Layer 2 of a small transformer language model trained on English Wikipedia (10 layers, counted from 0, width 96). Numbers have three digits each and are written without spaces.
In attention head 0, each number of a token's query is one row of weights dot the token's vector x. The head spreads its attention over the tokens so far by the softmax of query dot key.

Query weights of the head. A number n stands for (n - 500) times 0.00071.
q0: 551422532551427543331349457582479498507343602566476485398437467560390528471410528498383387435368479502612516389595527305603577458379538494496496477445544500466498511496554523539571524438614580554495573601416530491468473570500504589539532575533602563350517504418506695545554469493474440511
q1: 402445442376371547529445636360427435400568562378514400594574576426302379644523436466699301751500412551428714534370617553598474540729524555480540532583626389533486535701382474551539582366503477309557422333292617469443610521673668383728530421412642377256450736397707460438598730451558559472
q2: 491489556431309671338492432427386612468566570478503629485539509368469413589443566389515535503416539497447425434323581407542489431611654527415486558494598356500610491529519647503681416326579714553466519529427632472414532770468447480654435411373481578335535395350406423615555443566615594515
q3: 424515490443375571490469677326521562561335638373522404532599603464393464563476497464725427684360484645616506572300720624573503457416412535316577564603449304432490570480432594627519672386443642341395521475358632550537430688680626405567491423525521623287416597515506435531479616519518627646
q4: 484457684363621508588537567357371525348518511531478609570586400610542537541639440508454581530482491469458647563433673511505414369576654576474546694535459444500409519417485642517592542505371543222354497573364436514470548551267625514545547482328482487495549500554492306619495405549418495536
q5: 500483477628582526432371494651618395626627437563407373471441564554508512463620421410565351608644394317481593603486420523404308341539495563508394457559567728460400563409582350453489659371479534453588462576473577699449610627593522571584613569565590346526465480479549468420424567590385526451
q6: 497494425378595582447429607368419435465465522350580455422383472491460520510419659534513435567608530530522478418578561365343536421340393479543758416374428491434729400626592527448605426648533301636572414487494547431731574537797575526547331467427587512285422645289307438537678626449534527551
q7: 440566362639510394326503424561564530496392220544454497696750486391514422344393395558668559450336408259562340507514582536442642711181524625561477172440658539527421708529590421452450486407530412621332575384363524535832402649562410389352460576568520559523439697436531588472445581574524580407
q8: 480394451507624524433569448552462519483388615607568423351340647484549567476538412526397531554638239479516558468735565394601573412467529469736427387540548685270695562525608528347591503604497435727547487554430483319488400616689530411349555712425510381691526309494709608480275366672612389394
q9: 378400520535389487624438333460579431682415609469599601559628434408419567522467512565527491468406630406444426479472642613633578630274564719616645393408594358452458565695347599681529366634576580472287562306491409354616547607602472442340382443429593494453439630442546474587410627286519374338
q10: 568667653494302414542322421475512431557263424652469580599631660497352549472497536509663414516415364620412453622312487550539604565540515336657380702398529543582362359612494488596624627410577574467286491537556518506365437640401442438595497343282413494592500478459437516570368488525497610641
q11: 610623460500435235423409467587424731379619525463361515662395443531434530532436630376422602487567503581459561383450546451319494433507522476472710507260564383561493331643491629566535506395546438428330643519533399752603643686419459617452644515490461365189488487528344413478578532484547566637
q12: 441477520528504576500443492518282478694507629556277414356701554283363524625493362658603355759397301463417570556252370685621533472442515623485305591461615395360386449450401376604621826504463539447148334690324454411263536420547530382612441431257430458681489593581349693656459388652454661342
q13: 358550467555550401550393579596454422428571412488500500645629615596641755519615475503551661432600480520513439645789523347550641399617562527358330327621613470430363500464587458513359509467616361462476746625618393541585542402168462487476448614503391563584741484656488500503565366539534413445
q14: 425487458503336245422315785534568570476434536549422429730575308637298578619343568605414525442645408454454558546434589507625208468482536629523545762396597591272517270506510557542629507367571481365628497507714550507571365603340540565478423494490459477557600554629398556636530659646414519404
q15: 346560447160476560548410560550491591341393413500411497384519670573366638288378441550794483497425340689321543476449525503352354564431615531456535410530619526480547336446627491434436598560736489637586568497474461476386616545503401522477587451429362506526363464456379510587592597408437483385
q16: 327438625318390330747308323351452610432576446614607545504260609696309401508485451303479493468329553414519421500550472464477408578352625438413489540325575372719528087431194496366441734581406543297238279527304508484364515666608504480602493629480666600350433597414462488485356649374400382711
q17: 452516419736412231284767662611538385625376334462265424602450567500438500484511523405588371448462281629654417299364344103604537595492367577735392440606523614759637576679403726602417380666447467700577396650384581492680474496565372604375508404584522488349248555470469500527462535694500515741
q18: 565589333487604487459494433294543494411404538415592544256627619537418551392595575651586337526574510647452507516605503431380494500329500473594561533481376573602299513524503381436493310412512539339511497639503360813574639682475522680567249363346573440494447513488478412652717413451367369348
q19: 282252433420528556527451396503359456452343627643773576515614439354556492384620378626378366668442266496486453663479515691493409821512441597420763297601569537390368588483656473309373528517493690563360468583401546529362249500460284416439345588544442383550469529555570612599343482362592385375
q20: 371492853342442768588351590460473530305566402670512301323470619438625333424511431697344359270231483395570384442527626569527605421509600641627587337472306295455086541504398609488376520410755603625625768440481516265591396618416571407563496635492402379374504552504570488473438213520621568354
q21: 460547590419816387519336530643497544515416729408610311364384485493446450522327454581299578592378615492511573669278652611518507573465553585405631437791521442549314426591569671345742657497528419714445496598445522296473690475589507615384371555353469332721514358395443595586241529471414641374
q22: 437453557309450645605478591527475531530387377726478518523539500493475310541451496382390707665521469539554668432475229515277642504608436490493251723485426307665496613620326625634559558497553678464652478548728325478297459661484536361652532556519444373479461717489586723312180345381457312620
q23: 671686397646295569403449549419602711545438598611537436569461437247583512526395411511731524507405566632710474578645421508442677492241600631304433356666687424507492496349622424542708525483684466540448579600290573544432514365602529459572627490414556507510465423482238704449072467493351660620
q24: 592611519611231432546468500358736595663611693415570353395539518465447508376673405352388476397348672366543562300593315341748479523363433456430410578431365432607563629625322603530379657585469487600382532373597554591447307701275654681558465644316648628459590442556603515286542460321489418644
q25: 442493467580423463530451541409319463248683799434402442556561611293753334276721510635382520689510447436542742593539584376493554338496545300365500691518466490411610493373466675652352567601531633416298580471588387507562410405429606384610548480304534528530651322421490452616531414496714564730
q26: 407357441725414646713447661451536450383553673422442504397593671415253460535435367463451429504522484472605554257722722247381457480496422518467478520183471414584590609642439504456381403511438518317467254397544598695318350440437560632411423648430341695379529428712589739328623259289474363325
q27: 457366532417723528451610488489415351393658534541602452596364442481629288457843567737451609347445357459762437687462468516545664667253399551451415389376229442596365737478478464484418648387652468253391481516581553589433486707612538701765719500296504489380593311567670653530443290559382456520
q28: 496383444485489377614496489562662375334681411448547469545347475517599447482582646430374571569404674314695384622557452533605666545360305624608466415655472567507228662507354653459322323642521470666277342431490614284685406642600326416426465442701623440429662385462644545578433186464581381581
q29: 455358532497417209500429585584425452588624517387517398571256356460587457424350530473536535507493637471453292311605469542577510662689444366427546686603641644497524416385587600514255631545648516450820644349445541668456455649530740597571552584458614406391421319352523393342637376476564539315
q30: 621765272478398399397375261566573463419503585711321737526512587444646702416483472412631419456545420515578602630311674500398469572461581659406466463630559544248422478642455466485587592466382550372457581660579322413596615590652646467666420189761383333639445453417419568411556587434415685504
q31: 369545503530516456619376710582429333394584652494402397436551323491443473624260569428678373562441497619446448522675477731443454507556475280618445434355478542512299599620372637366298557649494641411283695429460449387618521602511427552570553515431580519382590477723538443516519361516376558404
q32: 371503632329336507592464663221426604555394606572398659611622450318193454565292435379596371596394511589692490380258572521572291383518559557370692445631503532333445425516389525483554629544381444520420553530417493561426465600440702538594555386428557606377697500590533546510595449520503640483
q33: 523520392590460495565569345496450624472464482440592572429517670447498469461465465434358534493433476368460360559547384514578545479451599462454409544380604562558409440528560528602532525451528483578525689418582433420619617610508473572460478545383491464470594412511535599364449484656605547491
q34: 502470613411658440424454292451447515528412479567439609423584593462550534444447422435421565432372417571575406522648491495432594468335491455455436455484513593440403387567662541519509432378507461430377688556537498458576554530379525481461600474437502650559544350522471505502462444516482445498
q35: 520481467433434545490431560373446436483681500318406575460453563540498415569456337509541479569540346572545461514373542470597385418726375598437477473527491523491714448459512479632399667516388466352537590554428546632525484563468469577557558514426544538420628493470571566378578515485498447401
q36: 384572522608503412535640553511358480460630491291558515368477473468601765580673503588674537429567742513488503521410349571524589420543424441380563615539494438517491701602494400308375655489503697580536438543612658639380330383302572522491654471435532402560607427593541465339556445607530577577
q37: 435525460441465436483535510515611564909554437444595525493462394397418310471503431716490452500371476466399539459389569437720710642472466313494423563652515512356428674458424603611442592549525506453587406487610595532559557586404471415437596552431399424642481503491673550586472519341874707349
q38: 466488537463438453401328541442601440667660515450497549494510612547343500549540620538522429491491242596577476427446441543765546449539670517480305454500338599474497706463520546673570660588514551550369462609425586430414565838463414632574619554322597426424613289486562509533406412530491551451
q39: 497508459434398324500531649487381468407434494483491432591422494607553470620368407511530399506470417551355549596466705627522556488540511598653724552330332452546500451484393505615511583415364439420359442526570383452529360273312458652617427428422393570481343630503437577628555633617475532471
q40: 538436511591523596319443532509510452546618463357587464436402565570655558185572414630540429653477788410460618649527612392380519475426304436404634454497428320461297409663422423368321480274342440490478604424679297603491286344409348347542484306559445577397369435546607575564463376317621506521
q41: 389613394296197683637380605475492611588551500439484716630675476325431438516388591454567739488613781467604695549391608520485252347666546397333459669598357375654287115529366711627595315518530537550487554441526465724651493442548616528566410485480638639426380367673561316419527661551400701693
q42: 522448408475668545448297471604303627393674455410565509341291426378545416494629554629582638506582542533427643616573399701515503529553548543339529573608636405254355465431392509577537651419538460385396446494403269494460339460486503419491364485672427476586506561482500731636524448494579552594
q43: 457523561410471636497484503721488531386467539494302374561549438636558472444416475354649359464450421476314625576378357720363251328436709738595429544657584580460523197515373386497516529257578600318560494552413571526440540516438378503457462389533584355411484435563465408394481615441372485353
q44: 486595564378497632515412429478434529627382568410417553393354473377672381226425573473325349713533742475473528457415475317430390471426473551437337401603428561516672300622344319468458281445526487524522483865467320386503439466588456357326543529612614574375569620493601346503537341330557334679
q45: 271543761623550568674262288550689503601486363713437574542609511599414350640528248504694541574524631353651537443514575534436390519627528480567448417427311411828560634445382593447511320393377578328528489478430695474611435554480431370575314497374566532565700441489739469227489639511338597578
q46: 441328482503534398417640467405311672450406449537761547443380491447537482635486497593574514571528634417580547447589426624673423485472511473466602351494622535506447547446505393310561551434478551611594443485660537552532535437294657491465375582318558531535339616500613551511582797368608544444
q47: 544231336402839847607496645580374533320631552462749424286379399526651236420517419615467533625496792491530753560717491662509289662557551574186671405742235463534433509611400504267416431529576541194691530504446392496532336426242513424611357541790650483788555302572804518405449504363504517496
q48: 454607647343423253403397733454608500213473743524377496435496521512381597740484642553713367721444289496356542686591410722647299443712743426528552483517200523428261466344318524626795500233504582594505598471095537621458601459491743483477400512390603459488504579688427509438557680647545571764
q49: 694637611541322343420539551394551534468417662760383316717571589737745500451521306409055483695436416670719477414500682477691739519582591604375521427683026567559468568542513576746612395349342396417258652406640390478680450698688474332492590635523517246412517420427504230355539469653242643732
q50: 482655586274442770548387353468414614507432575368577426604374517473503306644430369328518526507636635456664440440301493528341579526800439565349490532622550428334571617448484362702549626618570374571534327423553264649455455459485469454393300457338302623731577462557544627620696538437575424532
q51: 582711793418514511570576496225669524477565533557455783572570456610439395266588418368355548365549337488724377472518575474346545318635368428511503443515489483651492466517611451477607225476542548273392658212563544691419634609769460493665620465541612645355518353370367577533446345285536538549
q52: 677444554451696550643341401516542611205585504487482382342119391538286486354483585394551713624404243551560760597681558612526311532325610635580587276317651079575504424415360722555320582229358557376263551509438569386484512565418177686692638694394405543741400243642504486569457430513341500607
q53: 694445275433238481772475222490542538670514602561504475469719493525243845173577529407336748369409574309572548489605500383496417477500553270706542440437341383591496323641538427592441402594585572511360583541447671504402411544459427579690627552339629594452588460532453565428407326470489462496
q54: 786351370595528526409592762595449429397577461350370328467626568292507470402319434538694319424302327598518630587645657474682497572504604487552449551690503433422449398530473480783706514588490530409597524493374489475375363532460373573403270385500588317728606468421465381609374270341423635420
q55: 550608667530455702378448367398418469463466380619490405360240444436643347493560494462482454460569649231575407526607412540349624479468350380420531425381418355560567611571394572648500584481351460581704474440594259315427207317676526550447430450557516435494443589500642620347664543450581319449
q56: 453226715520471390267442340440462304537610519606413595438261368490451451410472455519525379316317420399374447423533709419532581573382296679535531351447630559431557611645641540455330588634294463448378468374481533609555472582390627554587373618677569477503506431415432617506490268530448494375
q57: 438560452431336485455408452385462665184603638570536642519431640424514542562565517389477376420678651477271446535344555581563334398612653446583466673561363507726632478460490368485746620594531573525453504698636295611303567330647429438393514629522541437648466167555497463715469568272433459694
q58: 273347560524655287524462328623507416413604626399453493776356566732637476664577478391295471747574451520352637530500646571443292264375455626358647425450559645489528579500544518580582633522448658341546436310445565500447673450466504453424174350676679633612737512741602653652504349438633299650
q59: 361579377603504234283589440503618537334440457447463549519227630315567702402658563637561527790448667550443694490261640341500544698535343382650613304471348436414504640524630456286493546469472473539469641493572468684391402418368365427449375330555452344263368449434387308514458435303560486555
q60: 504619379356327383466503522497439806442388524510661561778365557384472474339460592438737583425399537478761428544493475594441490686443548556681500496266605434662193320493574367452500629587568372441608424525443483649396540493684559277477354330339534403430473588469300725625472596614451537612
q61: 578533363422418839612381481530609334669476652529467299401445485433295477589437528582508452560595546488421611539580874474479331581290436411479430327305356486727620590425420486584548590552451497629827335669559431364429497663378496601479729684385337677294349529549575511486582621485482320530
q62: 258310474541546477603257384533542432500443571539445458316500641539375492680410345549138490463410427780414269507396515600589579344480511442384410340721629551407378348514479507644533432684566426685468468220348396464587575496528564596327337466448431450639583768549369496614397769427404510426
q63: 512594299759626354287530586639515468438373369393562317567629584651444636446670592700411550485387340552358442651590325648704554632356456425603590617534464618438566473589687446401669545554445373642690767542619331412685663357479658515293248392593377754543507538547374532507493759408564647438

Each question shows a short text with each token's key, already scaled and adjusted for position as the last token sees it. A number n stands for (n - 500) times 0.0013.

Then comes the last token's vector x. A number n stands for (n - 500) times 0.01.

0 "I": 516449531459506531587572556556519574553570664514489730540615527537447517434381391459387435614419518582556423504425515559443555505534536650556438522374455455342317496474431397514441463485708674
1 "ken": 520408453489436449570513546590526501534562613405497737497680531704406479382306482367425531591421531524467515449561526618440517490417520669479417465368463464578413589450440425467569516636607677
2 "aga": 565527507510504386603525641468596399493556656530482645393562596700565510354363338387476537579527599544440508456528408647448600630427459654633422443478490284325316626529341353463445525581611618
3 ", ": 473434379512560593500390591401450607412489493300625799409440390463439382598458636457491518474472522456444506442464509547533541464430426602360280528496430621658596558531488470437627411626477508
4 "pitch": 517503430530604367453534428540572546579543461267581741355647500580437413395455533361435519496445565482502543487431450638568669428438370616496354436480611531438389611516435540589627573476565704
5 "ers ": 400573458518651543461413434489563698440610410240586817311617424570526496511449591381391549527482525426442502525384535518449510291360310614460283319422637647593510457469440452564547513496438533
6 "Yosh": 444520564376505614442427542430609630455622494504578715487631559540564463435618443480361556537452529554497514507501542570431516459511482569423369438429563499559405527595406512456544513636495541
x: 532359473528600503693426463577615508607577432609377503540389659412548727556635789336460487504488528399320467420618483343662575354446377479540542577576322544541377431416671585501620402551265393503508457478496461513445490395397578602518569606454467421462552503445545420400385701474463701457
To which token does the last token give the most attention? 3 ", "

0 "(": 571491496538499528468519495493480556454375567482583659410544368450479442510522482545440515473381504488602464473457452507419574573548405564420381610437469556501535630570410340486579384472498495
1 "one ": 501475431611537491559546376463536550403429410325620839304638372637403426480459424371367599483432504517482445384410636463412582281385405651518375452311599610615512376528502465457509543550371513
2 "of ": 453495446551551485556532420489485591426376590521602694477544432476460416509574396502495557523378435506425465439548583517403541461373416515536345506550446513466542631442530461495351448432566520
3 "the ": 515498496655564549535445425540469554590524488493615773433590378571359437508515567500503581438454500456474545428418694476419610322475451663427363491461504582535527504458523397512437443559599540
4 "four ": 425443516542486523551653187465400595382456272397630885353642559697425435462421317429517599530485543448510604440482529404454731284363451743478179510481594751598420362651469380585623523524465551
5 "public ": 536584534589611475474503482575431561571434397419594652379750342629498345508318529394399386490528531493563531439524600553396405353353382609521290507400498561791523395487444459497452360542567598
6 "sports ": 427527434458691433509510510488500552501597416379556766496678385584420459463412584370384404508404453498453521487511539564516579395437373662513311559395511656547508587399414478552519474580591603
x: 586490510599546305652608365385367438642703374585384283732491562409458577462418469511531587358459434412617526446494462468425467453582487499501450703401432417594695603580489580619481479555578494520416495540618494465542412449653564422567591531447482367556658688524451458482518568681282511611
To which token does the last token give the most attention? 2 "of "

0 "as ": 441496409492512519584573452340484577385503439513504727492584394522417492537470481532462562444362533593500443409504618464395523353501496553459331482474462623541640598465579439460494418540408457
1 "a ": 517482502554528444527529450485461500466513491308589812382638366633328431564462502462450501503432513604546503391476621553421532330444481620431316477480525677625529569480559495517469452480485607
2 "gold": 516438481528592447487515480541584474552556576284556740313680495584589435475462463397444477628438546487581507436419437596488625408303393713437341527424616563461526451558291504497515580462560610
3 "-": 441419412605489513496548475549491542556490434299587833374622498738410466514441497397410452530375389300438462448459561489520527380388497675564324440435480512650534483477497493418533443517505475
4 "ch": 533579446560487515635511449460433473516535514294619803445654515654357361414361494354314618479435489453411568479493542594459660402484373717506362492373544490620394475587477359430595596686518539
5 "as": 424586550455475562485379487420550570445653545304547729414668529629472405372439374427233536628495539434459495559445580644343453450428501636482427409476526555599452552579392478412450448505479621
6 "er": 381538563542549565564354554534484548540597500229572723506655541597453442497433560375315542540441522528419613496444575600436506378413356559477399412310583426547453558518375408457491492534643514
x: 541516455639542428780430504427722385498605518480565408468437525428416630591532504512446629603398485380451567521488597426581619435539641366396391554519433484581492532660480459396438402577025306519520509656417602451588467653479608534497413566645450355593476564360376405587546550512381559354
To which token does the last token give the most attention? 3 "-"

0 "executive ": 500491556524517466448458614549626668562539447385495888333790445654522401316320520412399372497429406507492506404387592575422492410359495601524380381455573500544428488508257574469523482515653658
1 "committee ": 519451465475588527490594633446542614478508440321528757297736523738484373365364413399382365524448505533575508454490555511521515509369407647582342453484605534556459449592322453457487447588506694
2 "presid": 557593568538557514522524571468599517560487449309478766417679518608419428286422465400425347520468480495456493346455584612564641523388376529511325587422526600557421583581424605641583547507452734
3 "ing ": 494464412534573530492473490479618623365610451324559822381657504597511476456320497347401420476380560418467528423439606517370455351378431638516294368457577624579519531469388462429533524501528534
4 "over ": 517493374622577554496463475466592633474594590462617665344599460614601439440468432477410479415447492290392503602474558543380517467469478625586403428440611414438424431499223570404396420425502575
5 "the ": 490557515600596600468483457569528584595523473446598843414578439576435465473472598493505550475474495519526630488432625461412571264442438704411355396487478626464518501424502391438432443546569562
6 "NP": 546585412526563586542439472596545583566505519324448697415749489615459428336348423329410440545461491547359500531485531605474642420359412697411387435512647559479402484552343509629556550402600605
x: 515396393460523389664654553499624500528465772490590550609467523337511507591472645477368389424558422442638498388587498398621600374674501439487442405478478342638400408591505634432435453491281682555632462397468493451419436622395604594503470547377565332722458741327515479437312378497442539564
Which two tokens does the last token look at most, in order? 3 "ing ", 5 "the "

0 "time ": 561458534524503474513515550434471605383503479273641774391743433622500408540420573462415386492386426586610498441431510497411522372440559679538194490358608542555445416528343484582463443643563496
1 "voted ": 518444457513571583434627547456529649521408343324585794294721492597545460428497463572424383457387534524523523451404542520460491385399365623428304476481547647712513505584473551556463469576363529
2 "to ": 493400419602561514574552423434452539403511588390589742365563394496419482542475454479466516427432442480480443403552625512412546369410373572479266531516533511494418635445490484494501457438521592
3 "ban ": 473485440592575477511642509498420612454600470372603808323666358685574508438363455407395425509342472478478458458514541573503505450389361535551267483412545489540471489545403472571410434521543618
4 "Nag": 557595405556578537494468503571660499506590484358382834506762547586483455360398460390457460500472499442564506461444542741459689398401333558567390513354545480433425588509315432513545583539544623
5 "ay": 489538503637496508474480454516564490556699482269576813430798560614457509374444352381253490624499511570467600526467513604456544372344496694581396465401562470565345510558360448379526548525638634
6 "as": 424564573478456585436403492416601571458653531287533748402717554625479449313451337448207521652478463527490501564455571616347420433425513616517422409489559570566421554605400492416462471495464603
x: 514530487676558576606505464456562520610506507401531560317428590418454426549478472315337454596580512355466437493412621457742538364462575553677475620520436491604343463583644488401416515514249416488528539464436513509518469535415617868533496379562378394463365405420303285443379552519398579698
Which token does the last token look at most, and with what share of its attention? 2 "to ", with about 20%

0 "which ": 579418504576468635606599443400353655383426462374527708286561434543428434545460470564489492479354535515596480493391589401375572371534440599443247483457527662625560427613503406481469396606381550
1 "was ": 454464529476498539498617591407498549354375508380639800435710400546464391492478531582454434383448500534518507358511584473389460418434473585455327522484489594738592597559384425521529472621399545
2 "the ": 489465525626526546549500429546436582565496452414626838410615356519367413538520620551516569415473463466496469388439685452429553260446435679401294470463461661600585490458557425491470435605504536
3 "entire ": 504448511542552521446417412527469602518573451330667771349700375547425359528468613463500428313495521430509551416433627554443568291412519615494258532466492659613586478401432522558428407568591495
4 "proposed ": 485517408502503556493563518494531608456519480388581769368663400602530374386427489587617480420422449422494520493549541551464565372442424600507258516520487621654539518459439501490517551522439477
5 "bud": 499521434522587506451465570493555529503491483289499614303746433623455392388478516394367352559484461533576545489463486686456484465456406485499365541568536560526418585500295517542532407449624625
6 "get ": 484585456502607528446480455529554668349554331374629793367759410685515454408462420452504506489377536513528514485454533548421475353420527540478229379588506587615501462501370542594531469573480588
x: 587579624503494483461429443519392462663566689403448445706600424525371482633603432490535629549378493505475534352511547408569445378506374645389344688520458659547765604581463513760584387483512472427344393467537425501480485585572550543492413520480413354517542473379565498412524573647370641657
To which token does the last token give the most attention? 2 "the "

0 "sc": 515520565496435475526656433459543445471609563426510699501539545598455541373418426362240535542338593560622435466446538522498552463500421611551528523410517405486384559476451547466485560563595620
1 "and": 384456437555574435587530523544647551521521645346539695493855634696410392319459274389355440488481446474488358427513489656387568490463534588466452547482529368513347618514303488485553494523667692
2 "al": 510474427551516540562495491423512567399657532333464722445739559653353439321351422344354479582416419415458454479446570629411463365404477597491444352460500496490418451543412356430487492571561521
3 ", ": 505450386530562610482378586390474616386517476295619817426486427473404357574488611453485531479466511475428505452461526539525531435441458578355284545500422606649595560530506496438650381635482484
4 "is ": 503478501420607545411529568419588634377391426364596787522686334448467292572464577567479492415471515490532469482536506522426397381512534563426315389492415648627657498518460454492537424607386622
5 "now ": 568612467532613551505516527433578585484472467395467626454592412575570464531471499605517489428312528447436559404560640524392447356329474497443369404507485660668641506497396522394444535590454446
6 "writing ": 468526489429582522496464454481523572392506436333600746369635400561564391426401468360410411495369464526454553450471492583345426458498461688399391470553536581504459613487327481453458481440601607
x: 525759438502674364620480429641610432629614527400511478652446404439460396519663375486549539442485508550543449582479500407488432424466485391620416682482535573547715537413403569644569454502383614442216605435556608497702449562519610533472416432474460347429656627665510524602534604629423427706
Which token does the last token look at most, and with what share of its attention? 3 ", ", with about 30%

0 "of ": 479548392489526499580536419442469574382463619549613653504529433511376413482563373516502589514380554485534460459578558498417541485430480528522371521602430523495519623432577451505393410418600539
1 "painting ": 463518420504477540569489585502490493468487502411630790509444375524557419541386453487457456497402472508524494426520530523426493462464470565568368542394411578693620622478408526397416525622446564
2 "and ": 483460372578672579580481586469488634380388561402531735439620226602377433533543442504569559535464472500566518408465754590441670414385465511386341486478578548517565533568487460498527476532538550
3 "sculp": 555515428564516512498499497574566440601472479388526749513588499645509364385361483409334474557504400484543552437488517531467581496469409581444478544335538532548453595500385585392483518546461564
4 "ture": 439453392553526483457512476382584532515625464405538782514733518570460451247422399420383512631449572489472545558465510579486540482396423640535368488472570576437303560532354504510520537492600668
5 ", ": 500535523513574611498401608366464591396472502299610799429443459461391364585482607492467511470483495454358519502529525494537496447463445604351281556530439618651592571567498467403637395652479502
6 "and ": 483539510469647584385443578416508681374400557409524729417595208557407448552540479496589574539446526478367569628541727560472633386403431491369330442494572586507586505565490462487534493522527537
x: 544485476493490307348364426402584563395408573470449409759511484571468512608413563444438527525475395372686410423493602460309513429425415446456600636432474587514591422602516719633353430524381357431511456406583439519626488638795580479512509405620571475490524474356490502521504517559559577555
To which token does the last token give the most attention? 2 "and "

0 "ar": 470494463451442435553512554475507520528642562412476639483711535619374472381395467424283502617437503569519471488427492696435442476440529564550425345484497418528400546529443429502564457590627646
1 "in": 438437461510489413581535495556559559514558702429501759450639540645385460352323450444352480622452469544448468484438484647399502520492519548546523446384552460507336568496345419409477480479642710
2 "\n": 524599603559502453593499395622554529404511380160544905416570382596462414515399456456598564563530448461400435280595625471393521274214330609318220400528423707555567535550494471455648492509476566
3 "- ": 494527522486476522484530493635503693595488508437582860545540506540450450458405506693638561560481496472502494469518459482497435401448424568297296416612369765591525566493651441403621510437438508
4 "N": 539647469521503602532448421446524595532589440326541692457672541546428351513463452472375536444393467449487524469425575648386548350415418564489376421572484565525467497541462499492537504567558482
5 "ig": 552567455630463476558542291639503387475570514311632778496553549557508475433368392241326505615463547519472553442483446596398543360449506649554499476331503432509404547556284435363547712482562658
6 "el ": 402603527623629492461452486590502586454562380146695874383657361615392556486468485465442508519504611562526616516460615550432439218309383537456290402447495634706551491420446538484477530502429441
x: 551539708576381502646492507501524356560506507411629412560637485521379523576527552447466547604423333395545445438513476352755463409528613522415363818380461597536597574574521602610628468457567475514377485611418579590610441503719632604480561432616583404523584494477437488627501502496382501461
Which token does the last token look at most, and with what share of its attention? 2 "\n", with about 60%

0 "of ": 479548392489526499580536419442469574382463619549613653504529433511376413482563373516502589514380554485534460459578558498417541485430480528522371521602430523495519623432577451505393410418600539
1 "this ": 617561491587493504552581413428463568448472472373582711343645448593442344546411604489453459449429502454462504417399669497383490283494495643438316450399600647666551417542522342518391450588590545
2 "work ": 495446449496473532574539590486450549461420471299573731425556375656500406504364536490370388477382528475517548403497583523440462428446398563574348458381548616670563559525353441511450473593531557
3 "was ": 526482503469587505456659589494553562327351472366578824481735434571426367508487474599508422389476440472545472399559569517438440426429506574455325474556462567690559612556401453477560462611384603
4 "a ": 488438455528614466449518460521505518473500476261624875369685372641331413540452487463455492513451497440508562449446623562411512303406484625395290471500509689637514560498562509510484454507472615
5 "w": 582629524558524563514514402502490601490617504337557719510716508550425461416489452446330531590404524541480540466432533597439495384403479684491344459471514524623493487499393417471550624585441589
6 "atch": 523506476464564401488529537459587521457564590438470639409688506636410491312467422343319530521450480519460489509462550599412605520501406611539399469380588571505306659500358547442568496504610657
x: 465597398616460444649464433455471618598559420362534179437531477327430664639512525491569570384429546377544452457522578289391451443463416435494548642657515427452486499477547464491602448709319555403462493535439424284423346525429502525534420433334482320389564627374439511384471520492372553753
Which two tokens does the last token look at most, in order? 5 "w", 4 "a "

0 "\n\n": 520496509491439466457604405542479631481682308297408675455556545508491617552558524639644582513602544507485477535483509471517429380308452521350161292698396773538659502476541488364671488465398462
1 "On ": 531441558513502536522457323525499679334531415400542730548651613430433388521560571516473570452518446576486478465508606554359537234463351590479283437518485680577548543456367443390527466605375421
2 "May ": 529520536569500561507457402493498615436674420272499686405774547540260407348526506428383427626572486470517529434520640495392533312426426595318311631557591766735362451555418615550555327504382510
3 "25": 477499431529540621516539338481457569391585522144631811342670427594397376308580406462469468766523579498577614576396536526400567238442525632369291510516573773492397413660319703553511535369272495
4 ", ": 512484428490494643429451492421448647307610411261570723449583583381224327580609572483491504491579519510508556508523557455465516326500544574316283683646462748709599459521476591459716351543429439
5 "197": 477489476416554590439539503498573541572567486208444797309637308542516418332418486462448479600398443477529574350492591538452486279326496653384260512515545701579384552529455633635568479477380520
6 "0": 529626514566591531480396508463482483500564600215577735340756367614339426335459496428453419564486498577362546544500524499442565374409470692458358539462534507539403458494424505688564397504444507
x: 611479640447357504492500530440567439423506670271552335589454486525412551555552494416395505438448552443691447483442559322751667404592635422529470386397418431663479576508492553459563327635476498388788456351463546492505551736390609516410342419512526477405470521433424428479569559447326568656
To which token does the last token give the most attention? 1 "On "

0 "j": 476450399505447520570594565519535537515583634387499757475672557621376445442409488284304457502377584536494497437430435566505542558451438645543354494415529403525362560583459425490584473547577661
1 "ugg": 458389494523494443527558460670652585532693598423430693498801706646421401355360480339352435591464474481551412469447512691462583418511427581535435408434547496587362587406375431476541491486648740
2 "ling ": 594492471554518529510379503436538533407615412270634759425667416611359470459356471371415454467433500476439548399474626537408536363421459599477280424374549591656506542528380486550475526564539524
3 "the ": 509495536613554569522505446568460616592493449428591840408583386532380417550469616538516544437470469449479515406445667460434554253449437685393287439468450674587593490442538415459454437607521556
4 "pres": 585571482570536586574531615515543548507548591457516685605617513588410351440399463457455480474442441425505444465483587605510605481522453623529511581387466511607507550437449471494562550512522646
5 "su": 453628451502520585424391523523618722539635538535525869472787536537452464353468598498328492572466450476491481519392484640464652535506393602540366418390519454429280521432433439529598478515475626
6 "res ": 413612449607613499480480435564445574561634448288607826394703510638502523550361514450434376589490527493467607547426534530482534270412421626439350529402560525615476394419438455548514486586535567
x: 583441632488390404542562500431506452626521399448528444695696488408405500532570340407536551551513450290574525538428542565581478305755365627447436543344346499486598664626421534627340604480510391552341508615350558505550558512706577508574603530547524574525674590554457373538531704504361604439
Which token does the last token look at most, and with what share of its attention? 3 "the ", with about 60%

0 "all": 462489412460528459500575503529631484570510654430518640464632551740359419342339320426346578583422550502485456476529437612479532501524419582605539321366525324473329566521429400473511586512603720
1 ".": 474484438536545538527392549511470587518399559260643823417589266605464374434428470327455488508462491549549526515385552444419618386529610724338347449401474464513473587457343644578532528478471578
2 "\n\n": 443457473499408449466577394567485637517691328312434665454531532570473562574529504612665624501606500497471481489494484517532432431309458549351160276722386709547630496482584475386649427487412491
3 "On ": 558404523524521497481437317542550676350520424416535711552644612439419368522569545492480599454498527438533485468551610549329527250470340578500318415536486636550525539453391454381517452606358428
4 "April ": 523544484507526581421490408540544651429707406339480735396743578499312438358517523376389440592590518482549590449558616470390531323426418608338355606560567718700380454532363618464553345485360530
5 "1": 524657411567536545490522333499499567439592569189639791422666402506389464369548478478448488705484464487413516586518429527414548322427445728406355525538547627497425411459433553569614580469347447
6 ", ": 476502470451488619415460523408463637317597434302569708461574583378213318583592578479482515471581509482429517509606532439489507361527534586330297692633468712705593462537485589460699333559432465
x: 590262506333444493409493628437504501274514356467415590831597454640340582474513418315541559468536496495424441446625476453403595437580590413523571555456554545605562525473593549473452582463516465495530616521508549628474414613697466615499730524451453319544639452508502496427529532409308381559
To which token does the last token give the most attention? 3 "On "